Layer 6 of a small transformer language model trained on English Wikipedia (10 layers, counted from 0, width 96).
A neuron's activation on a vector x is SiLU(gate . x) times (in . x), where the dot is the dot product.

Input weights of the MLP neurons that the questions are about. A number n stands for (n - 500) times 0.002.
n1 gate: 716 451 410 611 650 504 621 513 488 512 769 330 443 372 667 418 447 845 328 594 420 417 420 546 416 690 488 545 298 386 579 508 375 602 466 483 244 600 492 756 228 651 705 418 339 676 682 545 412 581 713 826 666 410 484 475 700 368 390 652 443 463 270 360 594 563 605 455 610 516 636 557 631 397 580 535 524 823 450 569 549 623 397 565 456 560 314 608 530 496 359 348 202 390 536 296
n10 gate: 496 544 262 705 437 456 551 430 407 304 620 512 496 278 624 652 532 500 568 685 594 276 418 610 559 646 341 456 433 480 481 632 452 712 508 521 639 423 452 407 730 516 323 198 520 616 532 669 348 607 692 496 500 661 539 378 410 379 589 424 677 721 634 484 293 562 397 194 663 415 602 600 391 333 566 648 608 332 561 524 472 604 335 504 516 658 562 434 517 236 365 861 421 516 605 777
n52 gate: 533 387 459 447 692 622 568 795 443 726 561 348 325 516 589 565 388 228 403 772 322 438 496 430 445 288 556 455 256 601 383 613 272 185 367 474 552 533 649 455 321 437 593 480 602 819 564 378 575 420 323 331 388 691 362 561 591 382 293 382 581 403 636 414 395 279 496 440 588 577 449 569 284 602 669 381 597 391 484 424 480 492 118 516 400 365 446 378 509 407 664 480 622 568 457 479
n56 gate: 529 99 585 391 508 540 500 512 524 453 685 428 504 285 568 476 552 418 415 564 705 194 322 541 312 439 452 439 583 660 585 564 488 508 224 547 583 512 568 573 184 465 540 451 629 668 576 468 644 639 483 476 702 674 449 553 737 634 740 391 476 476 702 597 692 475 600 420 508 605 708 641 666 609 653 492 584 428 765 536 705 251 331 456 421 615 334 390 521 291 262 449 550 372 403 529
n75 gate: 695 444 632 647 504 633 474 500 542 312 658 273 542 557 402 429 451 619 330 500 471 297 543 669 562 504 466 458 355 358 645 564 653 598 319 476 569 527 507 489 451 500 772 625 428 447 645 609 619 522 586 560 541 447 390 481 355 663 623 342 515 515 507 383 275 500 463 522 545 663 555 534 281 467 317 504 323 169 603 253 500 598 579 444 626 618 426 265 441 319 478 283 782 294 587 313
n76 gate: 528 593 542 465 369 409 670 628 451 531 365 466 625 486 583 607 455 592 643 556 452 440 511 458 612 598 700 521 531 500 480 493 510 618 521 396 470 588 266 434 608 395 389 357 552 593 761 451 706 617 507 597 390 538 558 384 592 668 537 458 733 497 709 416 507 450 545 559 376 503 493 521 497 587 372 516 448 559 662 259 726 649 685 528 718 486 622 432 526 490 764 507 179 669 671 645
n86 gate: 548 491 504 765 303 334 368 225 487 623 465 568 522 522 617 855 405 478 509 517 263 390 250 354 694 338 478 730 491 522 584 799 551 487 784 495 589 610 478 387 666 260 535 631 714 275 217 700 637 487 473 690 594 448 656 653 504 404 634 513 595 365 585 565 707 750 487 367 444 426 386 357 448 618 386 381 491 422 439 526 695 470 257 651 198 564 585 458 514 292 367 280 333 483 458 654
n108 gate: 592 365 331 648 512 260 653 694 375 452 475 748 389 620 447 168 533 596 578 467 363 275 593 555 488 475 508 599 557 713 607 393 541 496 496 522 620 358 365 504 525 201 760 525 517 705 520 763 475 561 393 475 480 372 544 691 567 682 223 488 438 710 771 525 349 724 341 218 667 512 540 492 360 500 448 707 504 418 458 439 303 373 611 373 500 488 500 324 621 673 589 488 654 741 341 550
n111 gate: 440 787 433 629 799 582 540 360 429 623 647 704 285 411 596 375 493 594 596 371 385 414 675 684 464 489 533 400 682 735 411 375 726 482 549 673 643 500 504 548 652 389 345 615 615 393 518 463 496 310 492 482 551 500 590 373 590 533 432 655 504 489 555 452 338 576 113 540 441 526 543 474 541 511 288 619 533 397 280 383 548 426 581 574 467 620 671 457 372 367 755 486 558 394 454 496
n116 gate: 552 711 476 574 488 532 565 392 476 235 492 543 657 670 617 606 679 528 347 539 519 357 569 668 679 543 523 496 550 364 394 500 682 508 299 479 614 695 461 579 386 416 700 685 480 496 663 578 788 508 724 664 446 575 599 484 663 421 542 484 535 108 473 122 535 504 624 508 469 524 542 610 355 386 374 619 734 367 710 356 504 348 567 711 646 311 249 553 636 433 411 500 557 535 557 580
n119 gate: 627 467 559 588 392 424 397 466 458 369 612 244 500 563 529 367 583 768 592 429 377 441 418 679 451 904 247 466 368 658 714 529 698 596 650 496 378 385 380 567 542 597 563 382 231 596 335 621 415 223 708 271 706 672 777 686 699 382 432 421 630 454 665 496 479 371 388 550 442 618 744 542 672 472 443 559 567 496 268 425 525 483 366 471 282 221 573 553 303 554 327 431 439 359 496 445
n148 gate: 548 488 437 626 543 524 380 633 496 415 335 438 199 595 555 555 578 504 764 622 542 372 167 512 446 536 429 504 481 304 527 520 387 618 246 433 653 356 453 647 472 370 745 678 373 559 445 334 746 477 381 547 764 658 200 596 452 540 435 547 824 496 484 421 500 419 352 449 402 357 354 405 516 443 496 739 402 229 281 516 465 539 381 194 376 450 545 684 355 500 481 504 480 453 496 460
n154 gate: 362 612 453 434 692 504 534 496 445 291 558 692 329 637 349 244 488 587 601 574 618 401 416 607 451 551 535 656 546 527 687 391 296 426 460 446 588 342 477 649 570 564 792 461 750 496 546 290 417 512 734 372 458 566 648 516 575 598 500 422 399 660 385 226 546 484 469 434 446 434 511 395 418 229 526 987 523 484 767 461 352 372 469 504 313 687 492 617 427 481 592 534 597 450 568 445
n174 gate: 508 729 453 726 523 484 630 252 469 588 372 485 379 449 624 473 666 464 699 687 519 385 440 611 777 465 438 289 377 616 571 523 415 698 468 351 374 429 423 320 371 462 352 598 700 589 666 597 444 608 423 516 611 320 379 465 500 383 372 336 519 395 504 484 492 388 250 577 469 512 489 449 641 353 587 648 554 356 244 485 500 488 488 395 416 657 524 788 296 278 396 450 298 214 474 761
n243 gate: 769 419 361 492 595 512 288 500 609 496 661 329 357 426 577 254 347 625 307 407 636 375 508 378 511 628 588 481 386 626 556 569 527 515 528 443 537 723 336 380 221 392 670 678 357 392 363 512 327 637 336 431 534 396 320 535 418 376 359 311 550 515 549 546 603 528 584 515 527 473 549 531 457 515 268 478 504 696 344 531 385 492 496 719 451 379 762 695 407 215 724 568 408 676 530 723
n1 in: 597 560 448 636 520 440 390 275 766 566 428 461 524 673 627 273 555 528 532 476 738 261 615 288 422 528 663 668 350 532 450 364 358 524 712 338 543 532 627 737 307 775 488 560 392 552 488 324 582 484 699 659 366 456 446 383 447 440 750 360 436 440 638 697 710 783 812 607 468 440 663 360 392 585 671 420 603 448 375 389 460 564 428 277 571 575 327 601 529 356 602 562 508 607 519 431
n10 in: 422 577 508 675 556 512 440 492 566 452 686 408 512 439 366 407 424 550 500 699 520 306 442 310 385 455 540 349 536 238 621 727 259 451 591 405 347 521 294 218 431 705 671 614 806 536 604 528 600 464 492 504 656 655 326 525 479 471 379 683 472 809 456 696 213 625 363 298 383 398 579 459 382 327 567 392 435 561 685 206 703 435 467 690 404 412 487 330 419 504 500 571 327 556 520 772
n52 in: 400 566 471 591 390 599 472 487 450 452 525 902 541 608 611 447 557 475 694 747 456 479 678 538 500 322 557 690 407 353 492 488 443 209 639 561 536 826 345 401 272 280 615 579 438 430 317 269 416 610 440 349 411 599 436 671 843 587 429 409 661 471 508 450 308 530 419 410 537 574 460 430 327 400 452 434 414 619 467 292 471 496 298 418 456 306 504 484 431 385 504 468 748 905 408 776
n56 in: 461 312 577 492 481 233 711 256 329 421 531 375 654 392 546 630 553 449 411 565 538 449 346 637 466 504 596 458 341 641 422 650 701 504 425 398 400 598 519 407 531 515 481 469 573 351 584 704 488 257 508 374 534 651 556 372 547 403 678 523 277 581 629 419 446 500 321 458 923 732 571 554 481 746 321 628 554 458 465 428 619 680 396 634 311 436 742 571 399 604 580 466 424 450 288 328
n75 in: 824 504 538 700 388 538 641 562 523 589 417 697 572 447 579 308 418 634 526 560 471 523 713 723 533 546 571 455 474 507 602 590 332 391 442 392 606 619 541 447 561 405 417 591 216 549 303 459 531 425 543 597 504 545 544 153 611 545 823 685 349 485 507 504 624 392 679 429 403 394 434 620 300 588 372 525 575 286 454 534 387 485 647 613 333 326 578 423 532 526 221 482 598 451 690 293
n76 in: 774 514 388 236 511 591 482 456 328 620 637 340 605 471 385 565 446 504 543 551 489 581 660 496 500 493 443 337 311 583 350 493 536 489 456 677 465 419 346 598 587 556 428 558 471 334 700 692 253 439 523 313 518 634 349 588 680 420 434 424 717 670 521 598 568 452 400 565 253 540 785 388 631 521 504 531 482 727 613 568 579 587 438 475 709 543 522 289 489 554 521 292 384 417 689 511
n86 in: 268 388 592 733 764 458 467 526 382 524 355 488 479 580 550 558 451 462 450 679 565 711 517 581 589 324 653 279 594 442 400 529 422 239 560 420 419 525 884 563 504 500 558 429 404 380 669 712 445 512 427 724 652 375 399 374 656 387 732 621 546 725 357 425 583 329 389 463 372 94 480 438 300 407 557 417 384 670 466 517 704 612 525 446 565 614 376 577 648 213 475 146 370 570 375 437
n108 in: 597 467 608 533 504 304 667 326 571 309 467 545 350 621 608 492 525 441 741 712 403 458 479 661 581 638 141 542 606 702 720 355 570 855 334 394 549 551 479 492 450 359 400 425 492 641 570 371 619 504 655 384 619 492 395 550 454 362 552 591 367 890 602 729 541 662 410 405 401 483 528 384 463 436 460 484 599 595 555 385 587 806 662 566 251 476 684 302 635 716 590 760 461 467 428 243
n111 in: 415 773 729 610 508 611 407 422 631 455 549 485 698 619 572 454 447 550 329 431 455 539 660 620 537 508 591 500 451 632 397 454 406 629 453 593 422 527 220 527 335 714 431 607 446 766 447 424 484 489 405 500 372 320 593 446 380 649 265 694 603 538 283 668 580 786 459 557 443 362 689 565 683 415 408 536 542 405 569 659 637 337 611 314 751 175 618 370 484 424 444 411 599 560 541 500
n116 in: 733 504 406 606 344 423 567 600 251 375 364 748 398 440 441 411 483 556 726 385 429 604 430 357 256 354 500 547 584 563 529 577 382 373 374 677 574 643 542 483 509 265 722 402 568 479 689 389 561 50 641 369 567 530 604 534 872 410 545 543 641 351 580 372 458 242 546 618 686 817 471 453 368 554 583 561 733 513 616 348 517 508 423 606 508 182 298 583 290 491 252 562 633 530 648 608
n119 in: 550 652 384 451 492 384 334 572 562 488 53 480 541 260 586 340 643 471 545 381 456 475 648 374 500 430 627 277 419 680 544 451 545 525 210 439 629 558 663 570 541 779 356 240 851 533 419 409 660 366 714 565 626 496 656 321 617 574 591 302 747 381 399 301 561 462 411 406 386 421 536 549 682 436 604 562 377 492 313 500 784 488 541 492 383 625 373 244 379 615 419 625 479 541 635 412
n148 in: 404 375 522 305 611 352 661 296 435 589 702 513 409 435 392 582 628 421 582 400 449 412 464 588 567 456 663 483 406 444 542 586 641 453 274 247 388 847 401 365 626 324 504 583 331 440 530 491 663 718 280 440 645 543 445 487 522 639 483 392 206 760 764 374 552 620 410 226 671 591 264 634 725 475 550 791 711 513 544 611 180 379 439 698 742 317 545 576 577 396 351 694 527 247 559 557
n154 in: 806 650 432 357 472 452 492 581 424 414 417 484 257 360 445 587 429 472 512 468 496 532 435 366 670 612 733 408 629 425 423 691 500 591 293 466 637 512 421 352 448 380 396 472 392 270 806 472 305 398 562 358 504 420 678 608 423 236 355 182 154 576 430 632 334 488 390 670 346 656 512 651 564 500 500 651 405 460 516 339 429 647 452 745 574 313 426 384 588 671 582 671 463 476 362 371
n174 in: 657 560 588 436 465 488 582 316 424 438 567 626 492 412 456 238 374 342 592 297 628 395 471 277 345 303 551 600 390 654 703 731 748 433 537 301 393 468 409 536 316 608 516 476 732 488 653 540 362 339 579 524 747 720 554 468 544 276 619 388 416 500 551 608 302 541 650 615 516 284 446 289 656 461 396 455 262 635 500 520 683 556 492 274 414 453 295 547 579 528 311 586 372 294 250 415
n243 in: 568 362 563 416 488 441 331 461 623 702 454 450 340 636 508 378 554 444 374 500 738 577 586 624 480 424 793 378 712 475 516 845 446 483 392 451 500 487 650 373 673 218 829 627 453 567 591 580 745 670 465 421 293 462 385 189 470 749 435 306 609 572 467 716 663 414 700 521 433 496 426 483 496 378 516 540 320 332 551 392 252 357 530 341 459 674 548 799 579 294 566 500 670 233 585 573

Each question shows a token from some text and the vector x that enters the MLP there. A number n stands for (n - 500) times 0.0058.

"amed": 548 391 463 491 533 286 378 389 494 481 444 512 460 458 555 415 576 444 485 434 386 362 413 332 452 316 550 488 585 465 578 391 413 400 434 507 375 349 426 498 495 685 501 520 543 509 440 533 686 456 417 429 728 590 441 658 407 424 487 562 525 578 567 604 454 604 618 359 677 571 614 558 419 386 559 483 511 468 557 468 387 509 603 400 649 494 369 233 461 491 325 521 500 556 385 582
The three highest activations, in order: n10, n108, n148

"j": 513 553 550 583 386 548 256 468 791 452 569 462 414 367 454 451 542 420 459 541 541 410 490 479 475 606 316 434 529 575 727 394 488 527 453 403 550 498 431 332 498 398 559 512 304 373 472 449 315 455 507 471 444 354 574 424 391 636 398 688 552 427 524 545 524 394 458 420 457 460 443 478 338 511 482 453 478 410 450 539 536 583 360 572 347 676 248 546 311 767 382 555 358 528 390 480
The most active neuron and its activation: n119, at about 1

"o": 527 570 377 441 329 495 602 515 644 449 364 579 663 553 526 517 571 476 393 396 468 344 422 398 541 554 600 661 602 661 432 431 464 615 411 599 443 351 548 433 496 471 287 544 468 473 542 587 656 511 487 495 533 396 501 626 367 564 625 575 508 424 529 483 697 404 618 514 814 534 461 526 263 604 524 369 599 464 666 610 546 553 431 490 670 532 335 444 415 485 470 604 490 576 562 511
The neuron with the highest activation: n116

"ach": 345 487 480 539 236 370 489 456 618 343 534 478 505 493 623 526 584 372 503 600 443 582 674 543 486 488 489 613 336 477 508 321 637 555 400 614 346 402 727 602 452 520 537 539 353 297 533 419 614 403 663 391 418 643 483 464 433 453 642 535 569 422 575 565 559 548 428 407 399 588 421 517 439 510 643 605 445 497 426 673 364 481 563 564 618 544 552 418 560 497 640 416 473 571 340 344
The neuron with the highest activation: n10

" that": 418 314 405 422 418 460 554 382 540 465 390 412 426 548 445 517 382 414 336 492 436 598 543 576 442 570 478 441 615 500 615 458 529 457 446 495 259 403 514 531 568 601 372 473 506 496 441 580 613 383 533 373 681 503 466 492 539 445 462 466 361 280 571 507 512 397 459 609 541 457 502 372 483 419 648 438 503 519 500 619 378 506 627 581 627 490 639 373 395 515 722 591 492 594 458 587
The neuron with the highest activation: n75

"ap": 495 687 382 492 394 537 423 479 597 472 405 491 549 382 516 517 581 425 574 424 518 591 415 401 714 344 370 579 631 742 594 447 547 507 327 646 498 377 502 526 537 420 536 623 506 589 572 547 534 632 504 486 654 584 531 429 385 597 624 499 450 463 596 615 456 413 499 384 454 511 486 253 561 305 503 415 423 391 578 432 469 590 463 365 596 536 397 544 432 360 518 560 372 515 439 791
The neuron with the highest activation: n174

"ost": 413 667 483 496 416 432 412 398 624 468 532 503 477 386 505 509 700 453 612 369 587 379 510 617 555 347 326 621 473 668 660 472 690 396 332 605 343 413 567 347 553 506 508 428 495 433 534 486 556 535 436 410 722 649 454 437 570 409 432 492 546 452 563 592 489 456 563 443 531 565 565 438 584 471 478 586 488 357 527 515 513 648 376 412 449 563 546 548 319 589 352 482 423 528 261 585
The neuron with the highest activation: n174

"G": 608 492 397 339 501 754 471 410 579 551 532 603 414 448 444 450 590 382 431 525 368 423 572 360 379 676 557 512 600 580 613 345 536 470 692 797 492 518 303 360 526 492 450 513 423 295 472 494 452 474 470 373 544 588 546 358 452 405 414 567 506 340 490 702 562 433 394 606 510 585 427 523 367 474 507 575 429 603 325 643 477 529 469 489 587 573 351 522 467 494 491 563 490 563 511 385
The neuron with the highest activation: n86

"formation": 324 467 407 501 653 399 363 515 371 422 654 542 512 619 437 455 582 469 435 576 300 611 661 383 306 504 453 396 476 478 670 521 584 532 408 500 461 374 430 338 504 631 390 616 552 276 670 452 582 532 502 248 531 706 395 410 590 570 518 644 572 566 375 486 356 373 394 412 614 542 300 522 428 362 584 580 537 463 574 607 588 431 544 469 472 615 324 530 507 518 535 486 437 583 490 457
Which two neurons fire most, strongest first? n10, n1

"ri": 549 648 479 453 441 564 278 395 555 352 498 380 592 506 720 455 548 573 565 415 563 529 346 556 632 372 564 465 570 633 560 368 555 581 567 624 521 483 429 591 428 364 567 501 477 586 718 322 553 468 441 488 466 379 531 498 317 598 665 697 364 378 541 563 456 512 521 426 596 538 542 487 496 427 525 693 639 474 366 651 537 472 561 335 474 599 270 539 267 577 607 506 370 555 451 549
The neuron with the highest activation: n111

"ster": 368 540 527 415 599 432 483 538 676 469 562 625 636 538 451 489 369 465 523 556 397 761 573 420 578 514 409 602 356 469 483 518 504 425 442 581 282 461 590 445 633 558 417 492 475 468 578 574 659 317 535 469 632 621 449 468 530 546 608 563 551 527 434 523 422 378 545 358 609 525 509 488 467 680 669 444 521 418 362 548 606 573 537 516 547 519 400 472 514 534 544 582 411 572 481 361
The neuron with the highest activation: n154

"pis": 523 644 553 476 178 510 567 444 664 503 379 606 661 581 603 502 542 400 578 609 277 525 675 320 710 291 367 399 553 527 646 447 453 469 451 509 505 328 470 491 445 542 563 405 484 557 543 547 531 357 619 337 563 395 478 430 469 402 467 462 554 411 456 501 490 418 436 581 590 576 536 545 528 594 423 684 550 461 447 486 496 498 505 445 733 587 318 436 558 618 475 546 514 305 240 647
The neuron with the highest activation: n174

" det": 430 521 458 321 259 512 582 626 711 587 589 540 644 478 393 417 409 573 445 645 498 276 538 482 469 362 633 492 553 498 694 437 596 271 515 525 494 345 340 353 422 638 476 599 438 470 458 479 457 414 236 496 662 398 521 290 402 505 574 470 453 531 383 510 588 485 536 596 484 481 420 570 435 619 407 295 623 468 501 559 414 473 487 548 572 501 424 488 342 466 516 608 412 559 376 440
The most active neuron and its activation: n108, at about 0.65

"ro": 552 487 441 665 482 598 362 513 692 521 414 554 565 544 507 475 427 541 454 455 267 461 515 502 515 411 295 566 466 576 632 592 466 330 494 680 461 572 581 554 518 436 228 347 198 416 753 407 490 506 667 530 461 512 506 521 583 481 575 618 363 592 412 390 603 444 428 506 529 690 436 426 515 524 489 612 517 354 455 424 548 463 523 443 523 404 503 588 391 470 585 588 415 544 532 613
The three highest activations, in order: n116, n243, n1

" at": 548 520 428 501 470 501 606 357 662 664 384 519 523 402 582 544 506 479 586 542 482 641 464 362 467 501 490 500 560 500 589 405 405 494 465 647 336 360 620 370 450 639 515 391 480 558 657 293 604 484 298 541 720 588 501 564 640 563 437 566 578 379 492 560 600 529 506 596 641 536 419 536 409 377 595 579 442 508 557 498 472 619 513 563 556 409 450 503 420 404 704 620 633 415 358 459
Which two neurons fire most, strongest first? n52, n75

" they": 464 409 414 411 600 397 332 514 502 430 414 558 443 605 442 528 441 432 471 407 363 585 752 628 496 575 529 515 562 603 549 451 385 438 522 547 286 415 537 403 459 708 356 481 466 497 553 532 619 333 419 424 654 500 521 510 587 532 423 467 410 370 561 627 523 404 428 610 618 599 519 324 571 456 609 472 415 467 361 668 417 460 501 542 517 453 499 441 354 493 571 685 521 542 394 483
The neuron with the highest activation: n119

"6": 623 492 479 411 316 557 478 447 356 522 614 450 457 404 411 452 655 440 464 543 426 690 618 343 486 470 484 644 589 455 510 371 499 328 529 471 305 468 470 488 588 711 411 477 465 513 617 513 649 425 600 459 463 443 642 259 480 506 469 527 661 423 515 397 388 363 633 598 428 522 479 442 504 683 536 479 453 387 466 645 487 688 630 442 458 549 509 467 627 511 437 496 564 430 532 518
The three highest activations, in order: n76, n10, n148

" on": 403 400 491 466 343 471 539 498 638 650 397 518 519 397 426 482 551 484 537 486 537 469 535 456 489 557 509 486 610 561 655 496 647 517 374 570 293 411 581 401 340 602 499 519 310 528 541 189 658 555 462 524 719 382 521 430 566 357 446 491 493 390 537 564 437 521 383 519 658 506 448 562 384 425 492 505 472 570 496 580 540 586 438 475 582 572 492 315 443 391 545 520 626 423 361 599
The neuron with the highest activation: n174

" series": 548 450 378 411 457 397 347 401 649 257 431 526 412 626 441 530 599 588 608 742 458 507 740 495 529 622 471 480 332 643 552 444 570 412 484 657 398 373 479 441 588 692 427 558 497 509 444 546 612 456 467 388 627 373 542 395 556 634 653 622 435 357 541 519 550 486 530 444 689 564 426 473 475 400 674 524 446 513 456 667 439 527 530 437 751 534 485 457 510 524 579 566 438 503 353 537
Which two neurons fire most, strongest first? n119, n108

" this": 374 330 418 460 537 503 527 438 428 519 426 428 424 525 626 370 491 516 459 434 413 431 619 488 497 455 454 512 679 554 538 509 457 412 591 476 310 371 461 463 481 572 437 459 579 532 368 469 703 467 465 303 780 541 525 412 495 513 466 452 394 402 609 499 506 373 479 623 606 529 485 324 465 462 681 495 546 493 467 480 491 473 459 371 493 555 537 213 466 547 538 617 442 547 374 542
The three highest activations, in order: n119, n108, n56

" sp": 470 507 435 386 373 599 569 561 784 633 665 477 615 472 410 539 435 466 398 609 351 265 626 411 488 476 549 504 621 667 582 579 526 379 654 633 468 646 491 392 418 651 566 471 458 482 580 501 472 474 325 541 650 455 402 425 550 601 547 460 359 540 508 521 477 461 466 593 412 759 419 548 288 440 601 528 615 374 455 505 469 524 495 505 473 517 524 552 325 482 505 473 476 455 322 629
The most active neuron and its activation: n52, at about 3.6

"\n": 642 358 442 500 592 623 566 483 715 430 426 352 505 353 430 544 573 517 505 578 384 415 573 569 577 563 392 483 720 547 589 565 446 344 530 421 274 329 383 509 404 522 453 664 491 444 560 457 659 424 514 441 604 567 484 578 579 277 458 463 548 405 392 474 520 502 551 417 505 614 538 512 474 405 571 370 533 609 532 591 566 557 610 494 684 443 537 468 493 611 403 471 613 519 385 569
The neuron with the highest activation: n116

" e": 646 561 306 422 532 543 463 428 803 538 621 296 398 671 522 543 427 414 502 514 537 500 577 462 639 422 461 548 557 573 592 579 512 403 626 635 535 444 336 411 490 677 461 431 480 328 570 699 515 666 427 616 540 507 525 463 620 564 632 580 363 449 447 476 456 368 505 581 452 535 498 391 405 394 566 586 499 557 595 717 402 481 379 558 506 543 398 358 331 581 726 519 601 506 481 656
The neuron with the highest activation: n108

" The": 510 418 441 367 554 653 544 371 556 555 479 493 571 429 512 475 498 518 499 459 415 375 566 366 501 481 548 561 493 524 475 574 502 384 515 552 241 509 614 460 388 524 453 372 457 568 466 537 620 377 603 420 784 537 538 415 424 415 510 458 370 499 461 561 531 421 413 565 590 571 555 323 433 472 759 496 454 615 396 490 445 530 552 354 549 461 463 376 544 522 503 483 567 426 520 611
The three highest activations, in order: n1, n119, n174

"in": 356 615 462 505 607 422 461 510 387 304 519 485 333 484 603 530 496 391 382 563 594 560 662 474 515 331 485 583 526 577 565 367 596 549 295 631 514 533 508 478 488 488 588 606 412 446 721 336 495 263 499 408 493 482 560 582 531 436 608 684 629 582 381 581 482 629 741 397 366 496 481 450 501 491 635 640 505 577 504 694 417 551 481 567 501 535 395 310 611 604 593 529 535 517 307 445
The three highest activations, in order: n154, n108, n116

"are": 438 510 459 531 260 503 427 466 350 425 578 421 440 493 491 497 567 399 500 449 461 656 532 474 418 396 432 656 558 491 527 459 530 609 431 529 256 349 390 496 616 622 307 518 424 431 456 550 635 624 380 447 620 622 574 432 422 619 580 560 522 326 472 434 445 458 568 522 557 526 475 455 449 607 584 487 474 365 351 592 561 554 528 421 462 674 279 439 526 639 518 514 485 566 453 409
The most active neuron and its activation: n52, at about 0.54

"he": 540 433 646 508 545 443 403 484 684 548 491 491 507 515 436 392 357 332 532 417 404 628 509 480 474 483 288 630 702 596 557 560 460 434 525 634 503 492 671 551 630 711 297 459 333 469 562 644 463 361 607 546 519 460 743 585 537 597 574 635 472 510 394 456 418 388 522 480 616 463 591 418 438 526 756 598 566 502 487 528 436 606 416 458 518 407 253 464 452 537 679 586 348 585 484 515
Which two neurons fire most, strongest first? n119, n148

"inn": 497 618 532 576 325 385 428 441 661 555 364 594 369 403 664 489 474 532 416 465 522 341 633 613 583 511 680 534 565 542 621 573 612 369 494 531 477 671 530 538 349 559 475 342 401 367 532 442 577 389 351 471 477 528 633 412 540 631 691 549 628 431 470 625 464 414 438 356 572 591 547 583 498 677 694 485 585 420 546 662 386 587 494 486 679 550 466 676 528 602 374 520 473 418 287 549
The three highest activations, in order: n56, n116, n108

"qu": 517 518 408 435 418 490 576 326 664 463 578 553 472 480 505 414 598 433 597 314 647 403 361 302 560 480 529 478 672 416 624 522 460 423 514 534 441 614 404 507 398 616 372 548 431 553 724 690 510 344 210 538 505 283 540 444 478 602 461 508 476 553 471 428 633 477 418 579 633 615 330 593 372 468 544 548 476 320 444 542 422 539 562 396 625 639 275 514 457 624 451 450 431 600 352 396
The neuron with the highest activation: n174

".": 494 521 470 314 231 493 464 474 408 424 514 387 412 440 348 467 378 385 374 685 506 507 599 614 461 611 519 418 555 485 621 493 533 591 586 529 291 335 599 521 433 523 412 557 525 580 473 428 687 504 572 497 611 475 513 576 689 433 731 502 490 371 513 497 497 527 475 468 514 562 555 462 437 274 494 558 489 426 429 529 491 643 489 504 536 358 529 573 530 546 445 428 555 545 256 640
The most active neuron and its activation: n56, at about 1.1

"urg": 428 502 479 572 414 458 562 509 614 373 272 586 644 534 567 424 500 422 492 521 436 456 441 398 465 530 594 593 541 561 448 569 527 345 398 750 534 532 504 459 536 541 313 309 467 436 678 522 565 317 565 402 489 626 553 431 396 581 650 616 797 515 313 712 486 558 465 488 408 615 404 426 478 556 561 608 474 470 330 456 482 632 451 541 695 423 362 417 585 588 368 467 507 474 411 452
Which two neurons fire most, strongest first? n76, n243

"c": 435 575 346 604 521 525 556 512 493 472 591 971 493 396 579 556 546 381 413 489 453 365 635 426 588 541 494 314 597 537 586 449 477 593 408 654 543 543 642 523 511 315 564 586 372 512 672 410 454 612 412 526 567 511 404 426 534 392 512 557 453 526 656 528 378 484 497 598 420 559 487 478 499 351 437 729 719 519 463 561 401 503 421 473 595 531 247 420 385 596 525 461 529 502 522 406
The most active neuron and its activation: n116, at about 7.2

"u": 671 519 427 496 324 314 463 478 569 494 459 532 396 514 487 520 708 403 465 382 462 472 501 492 480 441 554 496 422 556 776 634 515 634 428 562 455 431 300 520 380 473 504 492 357 584 762 678 674 420 409 617 419 514 723 496 534 396 508 589 448 483 387 484 549 308 572 466 606 422 439 569 396 499 583 532 569 376 510 472 503 551 397 559 486 646 341 366 423 415 557 511 273 606 465 681
The three highest activations, in order: n116, n174, n10

"ec": 422 475 497 463 415 678 393 437 404 537 444 702 688 381 496 338 470 386 433 548 432 507 683 472 651 395 499 455 540 532 517 510 486 659 493 632 513 352 586 570 474 351 499 534 504 619 534 539 401 518 530 569 507 432 512 472 608 518 647 657 696 477 524 482 432 471 692 484 477 414 460 438 507 351 474 669 609 455 517 427 304 343 323 488 270 400 328 354 433 597 541 534 434 513 329 283
Which two neurons fire most, strongest first? n116, n52

" of": 437 405 453 326 506 388 382 474 652 510 489 447 513 382 528 437 500 492 500 528 608 687 395 487 401 533 583 515 643 488 508 494 517 480 425 589 288 553 448 511 310 484 480 477 401 584 591 353 698 506 309 455 630 508 491 630 449 624 446 532 589 421 638 572 551 538 576 469 575 501 353 527 414 447 629 479 473 520 521 405 445 490 590 692 437 562 501 330 267 407 603 525 530 355 444 512
The neuron with the highest activation: n243

" in": 433 367 397 513 504 458 547 449 502 643 580 470 476 352 488 512 399 479 598 450 605 565 469 338 520 643 441 603 535 483 607 493 613 509 444 645 387 453 508 330 402 564 527 412 372 361 578 147 691 646 363 414 631 512 584 501 547 356 472 424 499 493 565 400 405 479 458 578 572 535 318 490 409 412 484 566 546 635 620 573 471 489 571 640 573 522 572 346 278 485 643 503 514 346 450 554
The most active neuron and its activation: n154, at about 0.81

"ath": 288 429 598 495 426 450 491 484 551 443 555 427 518 590 624 450 686 335 518 671 380 622 698 559 550 400 476 489 324 444 765 412 479 527 458 447 366 375 568 712 580 518 440 525 406 421 309 432 611 507 519 336 606 793 592 465 512 579 526 624 491 415 714 521 511 517 519 541 505 437 535 485 524 470 653 438 498 489 538 638 500 463 590 502 729 436 406 473 433 535 591 466 387 434 421 354
The three highest activations, in order: n119, n154, n10

".\n\n": 457 447 442 397 415 599 478 532 559 478 435 363 482 429 407 509 498 374 398 534 444 457 609 472 458 551 520 539 756 589 558 572 526 435 588 476 297 322 551 549 426 550 497 536 514 460 575 413 717 405 539 534 552 389 449 634 619 432 649 417 440 458 529 582 473 531 391 361 561 592 575 597 427 280 571 448 557 585 521 595 576 591 612 556 418 335 589 427 509 616 293 369 595 538 303 498
The three highest activations, in order: n56, n119, n243

"th": 447 420 633 358 734 527 638 471 640 555 528 227 520 462 595 371 513 465 345 521 407 285 615 320 517 404 434 437 519 404 613 309 554 616 390 417 516 572 543 505 609 392 562 485 417 570 522 640 396 530 419 571 560 584 405 456 483 555 611 550 507 344 623 578 432 580 612 480 576 421 617 329 341 387 461 604 498 401 548 623 495 669 604 488 611 527 319 328 549 640 538 485 490 572 458 575
The neuron with the highest activation: n108

"os": 439 534 546 560 397 417 511 382 712 441 516 508 491 553 411 400 431 536 461 565 469 657 514 544 635 502 598 692 603 369 486 499 520 479 398 682 377 333 658 528 393 559 205 450 520 514 511 563 652 364 525 448 507 550 615 581 510 478 613 536 541 418 367 481 370 347 516 436 707 529 464 489 502 663 572 515 488 467 379 616 579 548 409 600 448 627 313 365 466 451 521 529 456 561 568 461
The most active neuron and its activation: n148, at about 0.76